Layer 2 of a small transformer language model trained on English Wikipedia (12 layers, counted from 0, width 128).
A neuron adds its activation times its output weights to the MLP's output. To switch it off is to set its activation to zero at one token and run the rest of the model.

Output weights of the MLP neurons that the questions are about. A number n stands for n times 0.00089.
n29: -168 106 17 -46 -245 -203 -340 151 -39 -44 -3 -179 83 17 -162 -31 -126 102 -215 -268 -36 31 18 49 -19 210 59 -154 50 108 130 45 158 -65 -91 82 182 143 -18 -70 -270 -177 -62 10 -47 -125 -4 84 -170 73 -119 55 120 40 -60 75 -7 -84 -17 3 149 -96 -166 -127 -11 -136 176 -99 3 63 -58 99 -22 133 -11 39 58 31 -160 0 -99 78 -22 -82 226 98 98 -21 -20 -32 104 64 -171 68 59 -244 -56 -6 -82 150 55 -189 83 -249 -163 130 -72 123 60 -38 65 29 -53 80 -10 -127 -46 -35 78 83 -144 -137 147 -90 24 -40 39 143
n39: 220 -3 89 85 -114 70 -128 -63 57 -110 38 -96 -134 -258 41 -52 77 -195 63 130 -3 199 -267 59 169 -122 59 -86 -70 -56 -66 -116 -66 -220 -95 -3 194 83 -97 237 183 51 -53 -64 -127 90 65 -196 44 116 55 21 36 -135 -173 31 132 98 82 -31 191 140 156 -250 -171 -34 -18 218 -20 142 -59 -73 -138 137 22 -53 -121 0 -36 -50 21 -196 -71 -43 75 81 -17 108 57 4 95 -65 53 91 4 -166 92 -25 40 -52 -28 -20 -146 -37 -82 -206 121 -135 -166 -214 117 -199 -74 24 52 -112 -32 -85 -69 7 -185 -48 -72 -182 -126 -13 -96 197
n89: 15 -157 -22 102 -103 93 -79 -17 -64 145 20 -301 -68 21 -28 39 -172 -59 -97 -61 -15 -153 -160 -19 -44 -39 -78 -44 60 -130 40 -138 134 -59 -161 144 87 56 16 -20 -139 -115 59 -3 -46 -23 13 42 -127 73 -144 44 74 -12 125 158 -18 -174 -12 -43 -107 -93 59 -3 -56 22 -124 27 18 25 34 -107 -114 142 -27 215 100 156 48 159 65 -6 -91 -92 -9 22 -181 -38 48 236 -108 -12 22 -126 66 -127 -83 63 -87 -63 -16 58 125 159 -148 136 43 22 10 -205 97 105 -134 54 202 133 -48 -6 -6 75 52 -31 88 54 -43 42 264 298
n93: -106 67 -49 -51 105 -38 270 35 -51 -85 24 -80 -100 239 26 117 -127 94 -96 309 -69 26 -95 23 -46 38 219 0 -10 87 -13 100 9 -140 77 -149 -79 131 -41 179 128 -111 72 122 -39 181 38 -257 -57 13 -7 -53 -132 -19 -11 20 10 139 39 -43 194 164 -17 -56 104 -3 -24 -49 48 -104 291 -190 -71 -30 162 -31 -15 116 -95 -212 7 108 -221 -25 139 20 29 -60 70 -38 -9 26 30 -61 -80 65 121 97 -73 -133 0 152 89 156 104 -183 105 128 198 -43 -90 -74 4 13 36 -56 -40 64 57 111 14 -239 93 54 -246 -36 46 100
n105: 33 -179 -105 37 56 -112 61 98 -44 36 154 -216 -6 -48 -42 -3 -94 55 24 -3 -172 82 47 119 16 58 67 127 94 216 -190 49 12 -78 -127 179 82 -75 53 39 -33 156 66 -20 -14 98 -177 59 15 260 118 149 -78 -124 -63 -12 -24 59 98 109 96 79 -22 -43 67 102 19 -45 -112 65 -45 88 -153 -3 -176 86 43 58 179 112 -100 6 -142 -84 137 -34 -93 -162 -94 -113 -19 191 -120 -172 -132 57 25 -84 -35 61 228 3 67 -47 207 50 36 -30 269 154 3 54 -127 62 -76 32 -3 -31 -14 -64 54 81 -38 109 -51 -82 -26 -124
n111: -120 -30 -163 -110 104 71 -129 -85 -60 -9 91 -99 106 21 132 -125 -3 -6 -102 3 32 -80 160 -22 -26 0 -46 20 59 -208 103 60 103 158 -36 -11 -70 -194 -108 -78 15 58 84 -102 14 64 -22 113 -62 302 -139 24 211 -24 -23 -140 15 -6 -51 94 -108 -18 -10 162 -80 155 -135 39 200 -272 107 143 72 71 -59 9 -23 -55 19 100 -61 -41 119 -29 117 137 -72 219 174 -64 -25 33 -46 -53 -87 -252 59 -255 -120 10 80 -57 18 -21 -79 -54 -116 58 -128 -22 -49 26 -26 3 70 -23 -184 44 164 41 -10 -79 -127 101 -36 -72 63 12
n114: 126 -118 56 194 -239 52 135 -219 -33 4 -139 28 7 -49 -60 -13 24 -57 94 20 45 -61 44 95 81 160 126 -51 -86 -102 -32 155 -134 28 129 -99 82 -64 67 114 -53 154 37 69 -227 26 204 -42 -145 -15 -53 29 -44 132 -117 -53 -147 24 -165 96 74 -51 -64 20 -143 -120 49 -84 63 135 117 258 -69 -18 318 132 185 -258 26 139 -110 -319 -70 -176 105 -33 -56 -61 83 187 -114 18 -127 -43 152 -22 139 279 -31 103 -204 143 29 3 88 104 -110 -71 76 -62 312 -77 55 -90 61 14 36 175 49 24 210 -32 138 3 -14 187 25 -78
n180: -38 -97 160 77 44 57 44 -63 60 -10 144 65 -10 -38 19 38 -135 41 180 -37 109 -104 157 234 98 -56 -23 9 0 -20 36 186 -237 23 -162 -39 -19 -93 -141 191 -45 -120 -105 -24 -111 229 -206 -38 204 139 24 -3 -134 79 -60 35 0 70 -86 97 125 -66 82 -12 -229 48 -20 -48 82 -43 -23 61 77 -30 91 28 -18 33 -141 27 68 -20 292 -25 -105 -3 29 10 75 87 53 -220 33 131 -39 -3 -80 125 -44 10 -234 -41 -218 -28 13 -161 -305 -58 -3 -79 3 190 -50 13 -208 -55 3 17 -159 106 143 129 206 91 70 100 -37 6
n184: 177 -87 -121 116 210 -200 14 45 -50 172 -73 86 -84 19 -155 115 31 7 140 281 133 156 -3 14 474 65 159 -37 -134 -33 -135 -52 -90 -51 -19 -12 16 -16 -37 -10 48 -20 43 -15 -231 17 -224 -129 9 -135 180 -39 60 -22 11 99 -98 -35 13 -48 111 -99 -24 40 -234 -19 -20 -165 57 -53 -19 -11 -87 -79 69 -135 -12 -175 63 -26 77 109 91 86 -29 76 -143 33 75 75 -121 76 118 28 -124 -27 -86 151 93 -89 -6 -63 52 -62 -51 88 42 -145 -125 -78 121 -33 -46 -188 3 -144 122 -23 50 15 -14 -64 -97 63 140 -172 -8 21
n202: 66 0 -115 188 126 -100 119 41 3 -54 -50 -50 81 85 -120 -46 59 -51 29 -193 15 -42 106 -43 -77 -46 65 -37 125 223 61 115 -99 -310 -97 -3 251 0 147 31 -35 -27 168 -51 47 0 50 -19 100 95 -142 -90 13 62 18 83 117 -85 -127 122 108 -46 -78 -15 34 -73 3 165 195 99 83 -282 176 -69 276 -64 106 194 67 132 22 -86 112 -31 13 20 79 -140 -65 -56 -59 -95 59 123 -137 27 152 -145 108 -79 -106 -22 -139 -155 118 6 39 -199 89 -108 -33 -115 -4 -110 -3 -76 0 20 67 121 -301 22 3 -94 -79 96 -111 -64
n208: -38 -152 -117 -20 -53 43 -155 -76 -208 155 -137 43 74 69 -170 29 78 140 78 93 -163 -29 36 -3 -17 186 -174 31 87 137 13 -132 52 -48 -3 -86 -13 -54 93 -96 16 -3 -240 -83 -21 20 73 160 31 52 64 10 3 93 157 127 97 100 -110 -150 91 3 -50 109 138 -127 -37 41 81 -72 13 110 -10 169 -86 -122 -97 167 309 -49 51 69 -226 -186 -25 -65 -117 -10 -71 -71 -114 44 -114 -112 16 57 -197 -191 132 -103 -180 16 116 -80 54 243 16 54 0 -42 18 54 0 -25 35 -27 -229 95 -6 96 -3 0 -207 -22 -92 72 -172 -49
n218: 16 -41 186 -13 -130 147 0 -3 -10 -74 38 -97 10 146 -41 -115 -22 162 -131 -58 121 -75 50 81 -200 -28 91 18 13 -23 -97 -77 -16 -48 38 167 49 -212 -91 -28 -110 -54 -280 -15 98 71 165 101 72 -59 -7 -3 -13 113 14 -132 -32 -133 -19 148 -89 -78 20 46 3 -26 -68 -100 -32 33 87 -90 -90 -95 76 -80 -101 68 74 10 -32 33 60 83 156 -10 48 189 88 -19 30 -216 -75 -64 -46 -10 -225 220 -25 31 -71 244 136 159 170 -38 13 3 165 49 37 43 471 205 143 141 172 70 21 78 34 -55 -223 6 137 9 22 95
n231: -61 -84 -39 -3 -87 87 -104 -151 20 -81 31 41 156 -193 -205 -10 76 42 91 -106 -97 -74 -26 -38 116 11 -71 -13 -49 9 -6 -107 -86 170 -99 75 -39 -39 -117 12 90 213 198 -8 -207 126 -76 -69 -3 -3 107 62 -58 0 -86 -109 11 -11 19 56 127 -92 80 -99 204 92 -74 -60 14 63 120 0 100 43 6 91 -146 -73 -96 -46 70 -197 73 53 3 52 -125 91 -5 151 41 -50 -91 86 -105 44 14 116 73 33 -6 55 113 -5 6 41 -28 -152 -181 -54 -114 -37 -23 -153 -90 43 -60 138 -23 -152 210 98 -114 82 -100 89 -46 109
n235: -114 -66 47 53 -297 -37 126 -44 -39 81 -165 -69 32 24 74 15 -13 -91 -59 193 -102 121 92 -147 0 49 -3 20 53 14 -31 -163 36 -180 134 120 27 211 -46 59 3 -90 208 101 139 39 232 -17 -133 -126 94 65 56 167 -90 -7 -50 235 -91 -14 -236 -73 -126 0 126 -14 291 80 -154 -161 -72 -88 -103 -63 -33 -23 -68 -55 -32 -7 -10 56 60 -7 17 -129 -118 270 -43 212 47 17 -49 -157 -135 -136 49 66 -10 -15 -17 -3 31 -192 105 37 110 106 14 -372 29 -71 -164 -23 185 -3 -88 133 28 86 119 123 -39 117 237 -180 -15 -120
n242: -140 38 111 -98 -15 71 18 -73 43 31 -71 31 -32 -116 6 105 -41 84 -60 32 130 34 -124 -58 52 102 122 27 -65 -20 0 -158 16 -47 -30 -57 -152 53 12 -51 -28 -21 -45 107 -13 47 -35 168 16 -83 163 -90 130 101 -95 106 39 -85 -147 48 3 116 121 101 -133 182 -162 -123 -58 -98 0 -56 18 -20 -139 83 -69 -65 125 83 -67 58 43 51 25 158 -108 6 -65 118 80 -197 88 40 111 -18 95 -44 -76 183 62 -97 -54 24 125 170 -79 -233 235 -128 13 -29 64 5 76 -43 3 -29 89 78 -136 -101 -50 -41 -128 204 -124 -61
n255: 158 34 134 112 -18 88 108 -3 -27 29 -8 -114 101 -20 191 55 111 190 198 -91 -23 -12 27 79 -32 39 121 190 -117 -140 137 -41 -96 -117 -37 89 203 -64 -79 -41 -202 117 84 -57 108 -6 -70 0 -43 -51 -183 -15 -69 26 182 55 -83 147 -43 0 -58 102 -6 -89 148 -41 9 19 -132 -186 91 -95 41 -84 25 -117 -19 35 -15 57 70 -42 70 45 9 -75 101 113 -122 -65 35 104 -18 128 -205 132 48 24 110 -81 -159 196 77 -37 -44 -177 211 18 15 101 -30 -108 46 140 -88 50 105 147 69 105 139 -64 3 -68 -67 37 3 -53

Each question names a token from some text and the token that comes next. It shows the activations a of the neurons there, in the order above. A number n stands for n times 0.0076.

Then comes g, the gradient of the next token's log-probability with respect to the MLP's output, scaled to length 1. A neuron's effect is roughly proportional to its activation times (output weights . g). A number n stands for n times 0.00077.

" to", then " creat"
a: -3 18 -7 3 20 -13 0 20 -33 -11 0 -255 4 30 1 19
g: -198 55 146 80 -121 123 -160 -58 192 13 60 46 -86 -31 180 51 -181 61 -89 236 -130 -209 286 -13 -38 79 -30 -24 108 114 173 -36 -67 -141 147 54 -76 54 -44 -117 -256 -106 111 -131 226 -17 41 -7 -41 76 47 26 86 110 67 140 -82 179 4 -95 61 -170 -44 -169 68 106 122 -91 -41 -122 -34 23 22 65 -44 21 -255 -78 -212 -182 -24 -105 -96 243 -157 44 -42 68 44 -43 132 82 -16 118 -8 -129 17 -105 9 -75 -139 13 -6 -41 -132 22 231 38 -166 218 -21 87 -10 107 8 73 0 -9 190 157 85 3 161 24 4 54 -243 -121
Switching off which neuron hurts the next token most? n218

" two", then " team"
a: 2 48 2 112 0 -1 131 -8 69 -7 -15 1 -15 -14 2 1
g: 423 -41 23 -79 -84 87 -105 17 161 139 -170 108 23 55 1 70 13 -139 -68 -109 38 -44 42 -64 -83 368 -43 120 178 25 -107 100 18 21 -67 -40 67 14 105 -63 -83 182 -50 69 247 205 195 47 150 108 101 -46 52 -52 -81 -282 -121 75 -42 26 -56 113 226 -68 -234 76 -42 -131 -5 -105 29 -2 51 26 -196 10 96 -77 -7 -173 172 -21 -8 93 15 -74 12 -64 -73 -50 21 152 -50 -52 0 -46 -99 206 129 -32 -80 168 -204 157 -161 255 131 -3 -28 56 98 112 -44 -98 3 55 1 -47 57 -72 -59 20 -111 -4 -150 -103 96 133
Switching off which neuron hurts the next token most? n114

" |", then " U"
a: -1 110 1 -13 10 -5 -7 25 7 13 -5 -19 -5 -4 -1 4
g: -67 -75 -73 -121 33 -138 68 76 -17 108 -83 -12 24 -17 -285 -81 -16 -33 65 -186 119 -38 -136 -54 249 112 -116 30 -140 140 -9 -132 182 70 226 -31 -12 -60 -233 24 141 -69 214 161 71 4 109 -98 -90 -60 -6 101 118 -50 147 -89 23 -170 8 56 12 -3 142 76 89 -40 -309 -8 86 -69 200 -74 -61 -78 97 122 18 41 -167 -81 -148 63 35 38 67 -14 -80 88 -250 44 -57 255 8 62 -67 -55 114 -154 164 102 19 -228 88 -33 -10 69 -11 8 -96 156 -320 -80 -59 66 64 -62 58 87 138 148 124 -56 13 119 -157 -182 -138 -114
Which neuron, switched off, raises the next token's probability most? n39

"\n", then "("
a: -13 -3 7 11 -48 -12 -7 -20 2 0 -19 12 -37 0 -7 78
g: -139 46 129 142 193 250 -84 138 -32 39 106 199 -53 -50 -109 -133 -101 -105 -69 -43 28 -113 23 50 -29 -160 -154 88 -14 -5 13 59 134 5 60 -18 -170 8 -271 108 -216 -132 -48 38 -140 -100 86 24 -60 -55 -55 112 22 107 14 -231 -48 -20 75 -93 95 31 5 238 -97 19 -51 -36 -97 321 -28 17 -233 4 -167 -125 -112 -166 -155 -127 -25 -19 -72 -87 61 -12 -25 162 16 19 106 -52 -156 212 137 -191 -113 -186 -212 -42 -164 11 -89 -20 178 182 -48 -160 156 -47 -149 79 68 -150 -143 53 45 137 63 -70 -100 41 -68 140 78 67 -34 -37
Which neuron, switched off, raises the next token's probability most? n255

" to", then " the"
a: 2 12 -2 5 12 -6 -1 13 -31 -21 -5 -180 -28 3 0 15
g: 74 -19 45 -64 -32 -15 96 33 -48 48 -145 10 -51 -20 18 79 85 -140 205 -55 143 206 -283 19 24 -153 -152 -9 -104 -51 -353 126 27 -62 -135 73 -2 -98 112 -34 210 107 -62 24 -108 -76 -208 -12 111 25 -8 -15 -40 6 -44 -83 66 -157 -242 75 -81 244 -55 250 -45 -86 -141 161 96 -140 116 -85 -37 -44 -108 67 179 168 31 108 -5 87 143 -130 110 -50 115 -203 -29 77 -171 14 55 -124 -37 174 141 19 -123 -18 124 -22 135 -75 157 17 -16 -83 107 -226 7 -115 -70 -121 124 -112 80 15 -77 -240 44 36 -110 16 -106 -83 244 -19
Switching off which neuron hurts the next token most? n218

" ", then "land"
a: 2 3 -1 37 -13 0 0 -1 0 -4 -1 -7 -9 13 -374 -2
g: 123 -124 16 80 -75 9 -120 163 -179 -144 15 -129 179 93 122 -54 209 -179 -90 6 23 -106 -31 -131 1 102 -68 -85 -51 -41 224 120 -22 92 -71 81 42 -17 -88 171 184 -3 -21 -121 -104 -113 107 24 -43 -23 -15 20 -236 64 -186 53 -51 56 91 -259 78 -52 36 -186 43 -87 161 126 89 44 113 23 -88 261 -30 9 94 -76 39 273 69 55 158 4 38 -82 -106 -177 -63 106 71 37 -53 223 27 7 36 -53 -179 234 -20 -257 66 -12 -23 91 23 -97 -45 151 40 -173 8 8 90 -211 -140 20 -47 -273 85 53 29 -244 -71 184 -47 46
Switching off which neuron hurts the next token most? n242

" near", then "-"
a: -63 36 5 3 12 1 39 -38 -14 4 -7 5 -83 0 -3 2
g: -29 85 -79 105 103 270 -75 -47 -48 41 138 -32 -139 -148 -73 126 152 69 52 231 -165 -31 9 -26 45 32 -26 263 100 -170 -248 42 81 -18 -113 111 -157 -19 144 167 153 -90 155 132 -16 -25 65 59 -81 176 62 -22 -88 -126 -24 71 -89 18 -12 44 -67 2 -47 -81 103 138 5 48 31 15 -32 100 65 -150 112 81 32 75 -75 101 6 82 228 -138 -208 -133 7 -171 99 -32 -112 -59 34 -186 160 129 -4 -31 -225 -250 77 14 48 38 247 96 -171 -84 18 75 -246 -44 84 -226 -59 64 -181 3 -140 87 -231 -13 188 -28 28 -46 100 -41
Switching off which neuron hurts the next token most? n29

"\n", then "B"
a: -10 -10 4 30 -31 -2 1 -29 -2 0 -13 3 -32 -4 2 67
g: 41 11 -25 -121 130 -229 76 183 228 52 -91 9 -142 105 2 47 -263 -17 155 18 -152 -50 -83 134 -141 -34 20 -158 -155 72 -23 -114 47 144 -16 -157 46 -181 -114 -161 114 30 -102 155 -36 47 28 309 -233 6 82 26 -60 -229 -244 61 6 -121 109 107 81 62 180 41 -12 -8 -6 160 -193 232 -35 143 -56 -3 42 193 0 50 -146 -213 -112 -97 -52 66 102 70 72 -34 -201 -183 19 -67 -11 103 -195 -78 80 113 48 83 49 13 87 -156 161 -68 20 -73 -10 -275 169 112 -3 126 -47 -18 37 -11 -54 16 35 16 -21 -32 94 -41 109 -4
Which neuron, switched off, raises the next token's probability most? n255

"ers", then " of"
a: -6 13 -1 3 -20 -3 -25 -1 -39 6 -15 -3 7 -60 -19 0
g: -66 -115 -40 0 -87 -64 80 0 -32 97 10 -33 -15 81 148 62 -29 110 -155 -97 -2 -46 -53 54 -121 102 -143 -46 58 -19 83 58 271 -56 42 97 -85 -12 20 48 -107 33 -159 46 -120 51 164 110 -125 -47 138 -122 89 216 -112 4 109 83 67 269 76 154 -150 -1 -112 17 11 259 -3 115 129 -14 -1 135 -73 198 191 -167 4 64 133 40 -123 138 31 -164 139 -116 166 245 93 4 -49 -22 -24 66 -199 65 17 158 84 -78 -241 -84 231 -63 165 47 -121 -129 56 2 182 -22 191 194 5 33 79 -188 -111 18 -82 -81 -24 6 -210 283
Which neuron, switched off, raises the next token's probability most? n235

" in", then "s"
a: -2 0 0 -5 6 -3 0 -19 -1 -14 -1 -272 -73 -1 0 -2
g: -44 102 -207 18 97 39 -115 119 -22 -95 33 199 223 -96 19 -58 8 108 131 13 -44 -145 76 76 -94 -42 19 112 70 24 113 -84 12 -68 134 114 175 116 -102 -79 -107 -240 180 -161 -25 124 359 50 85 -93 -102 135 97 -3 205 -214 24 74 103 54 -114 -200 35 -177 149 2 74 100 -53 227 -128 -41 65 6 -249 -49 -69 75 -55 -129 20 17 147 48 4 -24 -4 -81 116 102 31 -141 -7 -82 -9 -87 -192 -116 -77 -20 -128 235 178 25 -45 -85 110 -163 140 211 63 -145 -73 -127 -103 253 19 -83 91 115 -18 18 19 -119 -29 -40 -70 -62
Which neuron, switched off, raises the next token's probability most? n218

"o", then "se"
a: 10 16 -29 -10 -27 0 -1 6 -1 6 -16 -5 -1 22 -14 -5
g: -122 96 116 224 40 -61 14 -199 88 21 77 -155 1 -217 19 52 -14 -282 -105 -147 68 -1 -22 -101 -156 142 64 -138 -111 -78 -219 -21 59 -126 -80 35 -159 57 -51 179 -38 122 -24 2 -3 -56 -87 73 58 57 106 70 35 -158 92 -48 85 -84 234 89 -44 -132 44 -219 41 144 -137 112 165 -80 -34 -82 -136 -67 -165 -183 -96 -13 -124 96 -201 -83 219 -164 -123 -43 -120 -144 -144 14 -114 -79 -198 -133 -150 145 -50 -50 52 76 -101 -31 213 -17 56 240 46 -2 234 -145 99 36 -20 40 -9 -41 89 -14 -108 -90 9 81 47 -154 -103 63 141 -171
Which neuron, switched off, raises the next token's probability most? n105

" P", then "C"
a: -5 29 1 -6 -7 -2 19 5 -2 -6 -1 -1 0 -11 -8 4
g: -221 -44 21 139 -93 -22 86 -1 10 146 -132 15 4 -164 40 14 49 10 142 -92 67 12 -26 -205 63 68 -136 -68 -96 325 121 369 -6 104 119 -30 -158 72 61 -20 -40 85 -268 17 -278 -171 132 46 110 -49 82 -8 113 65 152 -10 79 80 -117 -46 -171 58 86 110 -64 3 29 -104 26 -103 76 -43 -159 54 9 149 -59 131 23 153 -65 -255 -94 66 197 -26 31 79 -13 31 66 128 -242 -62 -86 145 -50 -92 -66 113 73 86 -151 -106 56 -17 -83 117 -77 -42 -277 133 127 156 115 3 -124 64 1 89 82 -9 -214 135 -35 -59 43 127
Which neuron, switched off, raises the next token's probability most? n39

" second", then " season"
a: -8 0 4 0 5 12 233 -2 28 -2 -12 8 1 3 -6 13
g: 101 -79 123 -24 359 154 -57 256 18 112 -78 7 61 -48 -17 113 -73 -189 -27 94 -11 -21 -62 23 110 130 -16 219 -28 62 -53 -239 7 61 -120 -23 -112 54 -28 48 16 79 105 72 -45 -116 66 184 -69 -29 246 -22 -69 -123 22 21 -53 -25 -103 81 -71 55 87 -62 42 70 11 -178 -24 -194 -43 102 -39 123 -42 93 109 176 -14 -226 -40 -108 178 172 -15 -40 127 -135 -200 117 151 -80 192 -92 123 -133 100 31 175 -171 -91 -47 -158 55 -39 -84 -41 139 -136 -242 184 1 113 141 118 53 5 -99 0 162 186 -38 195 -24 -59 -19 245 10
Which neuron, switched off, raises the next token's probability most? n114

"per", then " f"
a: 0 7 -25 -9 -1 3 7 -3 -35 -4 -15 1 1 -18 -6 -3
g: -39 172 -155 109 121 -90 155 -21 65 -69 29 -31 4 -118 248 97 23 -163 6 88 -136 25 63 77 1 -167 -149 92 -200 -196 35 3 -231 50 60 0 4 19 -56 -4 274 63 174 -32 -106 33 -122 -64 118 -96 -86 92 -207 45 72 100 61 -63 -58 246 108 -75 -119 -117 138 -296 -72 54 -42 47 76 -7 66 72 -63 -30 -217 1 156 -182 -36 -51 269 56 177 17 212 19 65 -72 -53 -83 -114 -122 -147 79 105 -55 25 -46 61 -189 -52 73 33 -35 -49 188 83 -183 -36 17 -110 39 -171 65 -85 37 47 40 -187 134 235 -33 21 35 232 -97
Switching off which neuron hurts the next token most? n89

"gen", then "u"
a: 8 -1 -1 -2 0 -1 4 -25 0 0 -15 -12 2 3 -1 -8
g: -57 105 -48 153 90 -294 26 96 24 -180 -239 139 -158 -45 -4 91 99 25 -124 -13 116 87 150 -198 -36 11 133 7 -24 -146 99 -21 205 127 129 -177 -54 -4 -178 -2 -23 88 84 -59 93 117 -3 -105 -65 -10 187 -37 84 8 7 31 -60 -71 -26 15 49 16 -146 -60 98 -165 -166 160 100 -164 -113 20 -43 20 -148 187 98 121 -13 66 15 -46 35 395 -51 68 -65 -91 46 -168 -178 -159 -62 231 -67 6 10 162 -132 -120 -241 214 79 37 -54 -11 101 -11 71 71 44 32 31 124 79 -116 -44 -70 232 -35 222 0 47 42 152 -179 -15 22
Switching off which neuron hurts the next token most? n180

").", then " Pro"
a: 0 -6 -13 6 -13 -1 -8 54 4 -12 -16 14 -2 90 10 -64
g: -71 199 13 -63 145 -178 102 -109 -49 -88 -39 7 -194 -103 127 9 34 -156 -189 60 -77 -111 87 -174 -72 -40 56 -41 118 97 -38 73 81 -148 128 -63 139 -66 102 -127 -14 -19 70 61 127 65 -169 -152 69 82 -48 87 263 158 -47 -108 -32 -163 -151 139 41 163 99 -2 72 45 -60 -119 127 -32 52 134 167 59 -262 48 287 -7 10 -64 -66 9 62 112 31 -92 14 118 -56 80 -145 80 -70 -211 -18 -276 2 141 33 154 116 51 -36 191 43 -50 -19 161 -280 144 -68 -91 8 -152 137 8 -142 51 111 85 116 102 89 -55 -169 -103 -159 -157
Which neuron, switched off, raises the next token's probability most? n180

" just", then " a"
a: -6 43 10 1 -3 1 26 -3 -16 1 2 -139 -21 0 -3 -9
g: 195 -47 46 -23 -32 -84 154 -181 103 79 -190 -79 -144 -103 -39 -74 3 33 44 -41 91 133 64 -1 239 130 -120 62 -102 25 -75 -39 -1 -33 57 4 -191 -76 58 -163 -130 -157 -124 -48 57 -120 103 -26 -30 -138 -204 -62 232 74 -52 148 -27 38 -36 -10 -116 -117 364 18 -38 -77 -19 176 -103 -118 -50 11 47 25 -54 17 360 -59 214 -47 57 164 -109 -200 -2 -58 230 -109 -108 -2 -43 201 -38 -234 -207 68 107 -53 8 132 -128 15 -21 -152 -8 107 117 134 132 -14 21 -42 -81 52 -32 -96 53 19 -41 83 -51 204 73 -164 -217 68 59 8
Switching off which neuron hurts the next token most? n218

" re", then "ally"
a: -12 19 -8 -2 7 -1 -30 -5 0 -1 -24 -7 3 -11 -123 -12
g: -38 103 130 -82 -104 10 38 59 -51 -12 195 20 -72 -67 185 -19 15 44 -109 81 -126 7 10 50 47 105 -56 30 -223 4 109 97 -15 -34 84 28 45 190 -77 -115 125 -161 -7 20 -100 2 -134 -89 46 23 69 -172 79 -14 134 -23 -11 133 107 -7 98 12 119 -7 -168 130 48 24 8 117 98 -182 122 -105 -15 -100 -86 -31 121 161 211 -46 48 28 -31 120 -6 -100 170 89 216 -63 70 -83 347 20 40 223 76 116 127 42 87 26 -18 73 -170 8 47 186 -154 38 167 20 -60 -168 62 145 240 -308 96 -47 -119 -93 254 57 -274 264
Which neuron, switched off, raises the next token's probability most? n242

".", then "12"
a: 6 12 -9 61 -254 0 7 9 0 -14 -5 2 -28 5 -19 -15
g: -180 94 182 20 90 13 106 -6 -90 -133 139 169 114 5 230 4 -228 228 78 148 49 -4 -42 194 36 98 259 -2 -34 46 53 -33 -96 -2 -49 -98 -148 178 -155 172 -108 199 -87 20 19 -5 110 -69 5 66 -197 -10 -97 259 -117 -88 11 -19 -84 -107 -24 245 43 -53 31 -300 87 113 166 112 13 -2 -21 -144 -113 130 -6 -188 123 58 -196 34 -26 30 119 7 69 -14 3 88 162 -7 -144 -23 -254 150 51 136 -59 -1 45 60 -111 110 -81 -5 -49 37 -108 -212 -128 -157 38 162 101 -97 221 86 -55 66 -127 32 -41 51 -18 -13 87 -28
Switching off which neuron hurts the next token most? n93

" D", then "on"
a: 56 27 7 4 1 14 -23 -3 -13 23 0 -1 -1 -3 2 -1
g: 83 124 -64 192 -63 -56 181 -46 -324 30 -28 186 -65 -7 183 38 56 -125 22 -185 13 -59 -212 -204 -15 165 64 119 102 11 -78 -85 -105 28 24 -103 -32 -14 -64 -87 -112 -30 -50 28 -142 25 15 70 74 126 -60 45 140 -45 -153 199 28 -88 0 17 133 145 -137 -21 -184 131 45 105 36 185 126 -308 141 -17 70 -63 -98 -105 -135 -83 138 -57 119 171 -9 235 179 54 117 -104 4 -67 157 27 -134 212 156 14 -169 -117 -154 38 -167 -13 16 69 -62 -72 108 46 0 -136 6 -24 -49 95 192 -235 -37 -8 92 97 12 93 -33 -49 -256 73
Which neuron, switched off, raises the next token's probability most? n29

" |", then " January"
a: -9 60 10 -1 1 8 -4 17 5 8 -4 -12 -121 0 1 14
g: -30 -121 -128 4 -112 -164 39 38 -153 146 -52 -253 -14 -2 150 -61 -20 -118 -115 81 -76 2 -161 -36 79 -208 -125 126 6 52 -36 175 -85 -70 121 -84 115 -105 24 206 110 182 27 216 74 -100 148 -59 200 42 -19 95 -144 -46 53 175 -5 -48 68 -6 93 -29 145 170 192 -27 201 120 87 37 -276 -47 -1 -171 139 92 42 -25 18 241 63 39 106 86 23 191 -83 -241 -55 -7 96 0 -119 -129 125 75 -111 -47 81 14 70 37 95 153 166 -41 -1 113 131 111 119 -147 55 -21 52 203 -69 110 47 163 -144 38 103 101 -242 -164 66 -50
Switching off which neuron hurts the next token most? n231

" |", then " 14"
a: 6 1 0 -5 -31 -11 0 25 0 -11 -4 0 -9 -23 1 -9
g: -252 -204 53 -200 -177 -114 -67 -18 -118 64 -32 101 -23 -97 -274 -67 -87 51 155 -117 233 4 -263 -30 135 -66 21 191 -101 166 33 89 77 74 148 202 -217 -54 73 68 165 121 -129 16 -36 -18 -132 122 137 -4 5 296 56 102 -85 -29 -176 -245 73 57 62 -106 16 -108 -79 -30 -146 162 74 0 -158 44 12 -275 -29 36 13 29 93 50 52 -53 -82 -18 73 -89 7 8 -147 -46 19 0 34 46 48 53 152 -5 -60 96 165 14 -46 -75 22 8 -113 -78 -9 80 60 -25 -143 -12 -143 146 66 -53 -242 122 156 3 114 -28 -45 -126 214 -170
Which neuron, switched off, raises the next token's probability most? n105

" 1998", then " until"
a: 11 -1 -17 8 2 6 -72 -4 2 -2 -3 18 -5 -7 -1 -1
g: -13 -243 -126 -61 52 46 -66 82 58 -3 -25 43 91 37 -120 -92 114 -66 8 190 -55 9 27 -75 -39 135 -241 66 -26 187 -124 -21 43 84 167 73 52 119 -36 105 -111 -281 12 -19 -52 22 -192 28 -45 17 -87 -142 -60 -474 -2 -45 -113 -242 148 -197 94 -183 -9 -83 -19 -27 -55 91 57 45 -213 -44 176 12 7 100 -25 10 -72 34 -314 -109 -105 64 -48 -41 -99 -161 -116 -61 39 128 281 -18 -2 -51 -22 25 50 -78 -168 -1 52 -198 73 -59 54 -160 -191 -85 32 -77 -8 -25 101 -7 -4 8 -82 -56 104 -99 -148 26 81 -239 124 76
Switching off which neuron hurts the next token most? n114

"n", then " and"
a: -3 18 0 -6 -25 4 -10 -24 8 -1 -5 -3 0 1 -6 1
g: -63 86 -62 15 -28 231 51 -88 139 -1 85 -114 -102 161 33 -55 -137 73 -183 -45 160 -82 157 -89 23 119 -146 -161 95 -297 32 13 -106 0 -18 -129 57 -67 116 74 -33 -17 203 44 -198 -181 -143 -199 -43 -26 -112 -21 -7 76 -50 52 0 -63 25 -70 -27 20 53 109 -25 -81 -183 -134 -90 79 48 71 -76 125 289 48 -75 232 -233 -1 164 34 53 -125 -113 118 77 -77 22 73 10 -125 204 0 -52 -14 -28 -132 114 166 -144 101 13 152 -96 134 -214 -67 30 82 -133 -62 -50 66 -136 -42 158 -15 -192 -86 -136 62 -58 -292 -16 37 -247 129
Switching off which neuron hurts the next token most? n105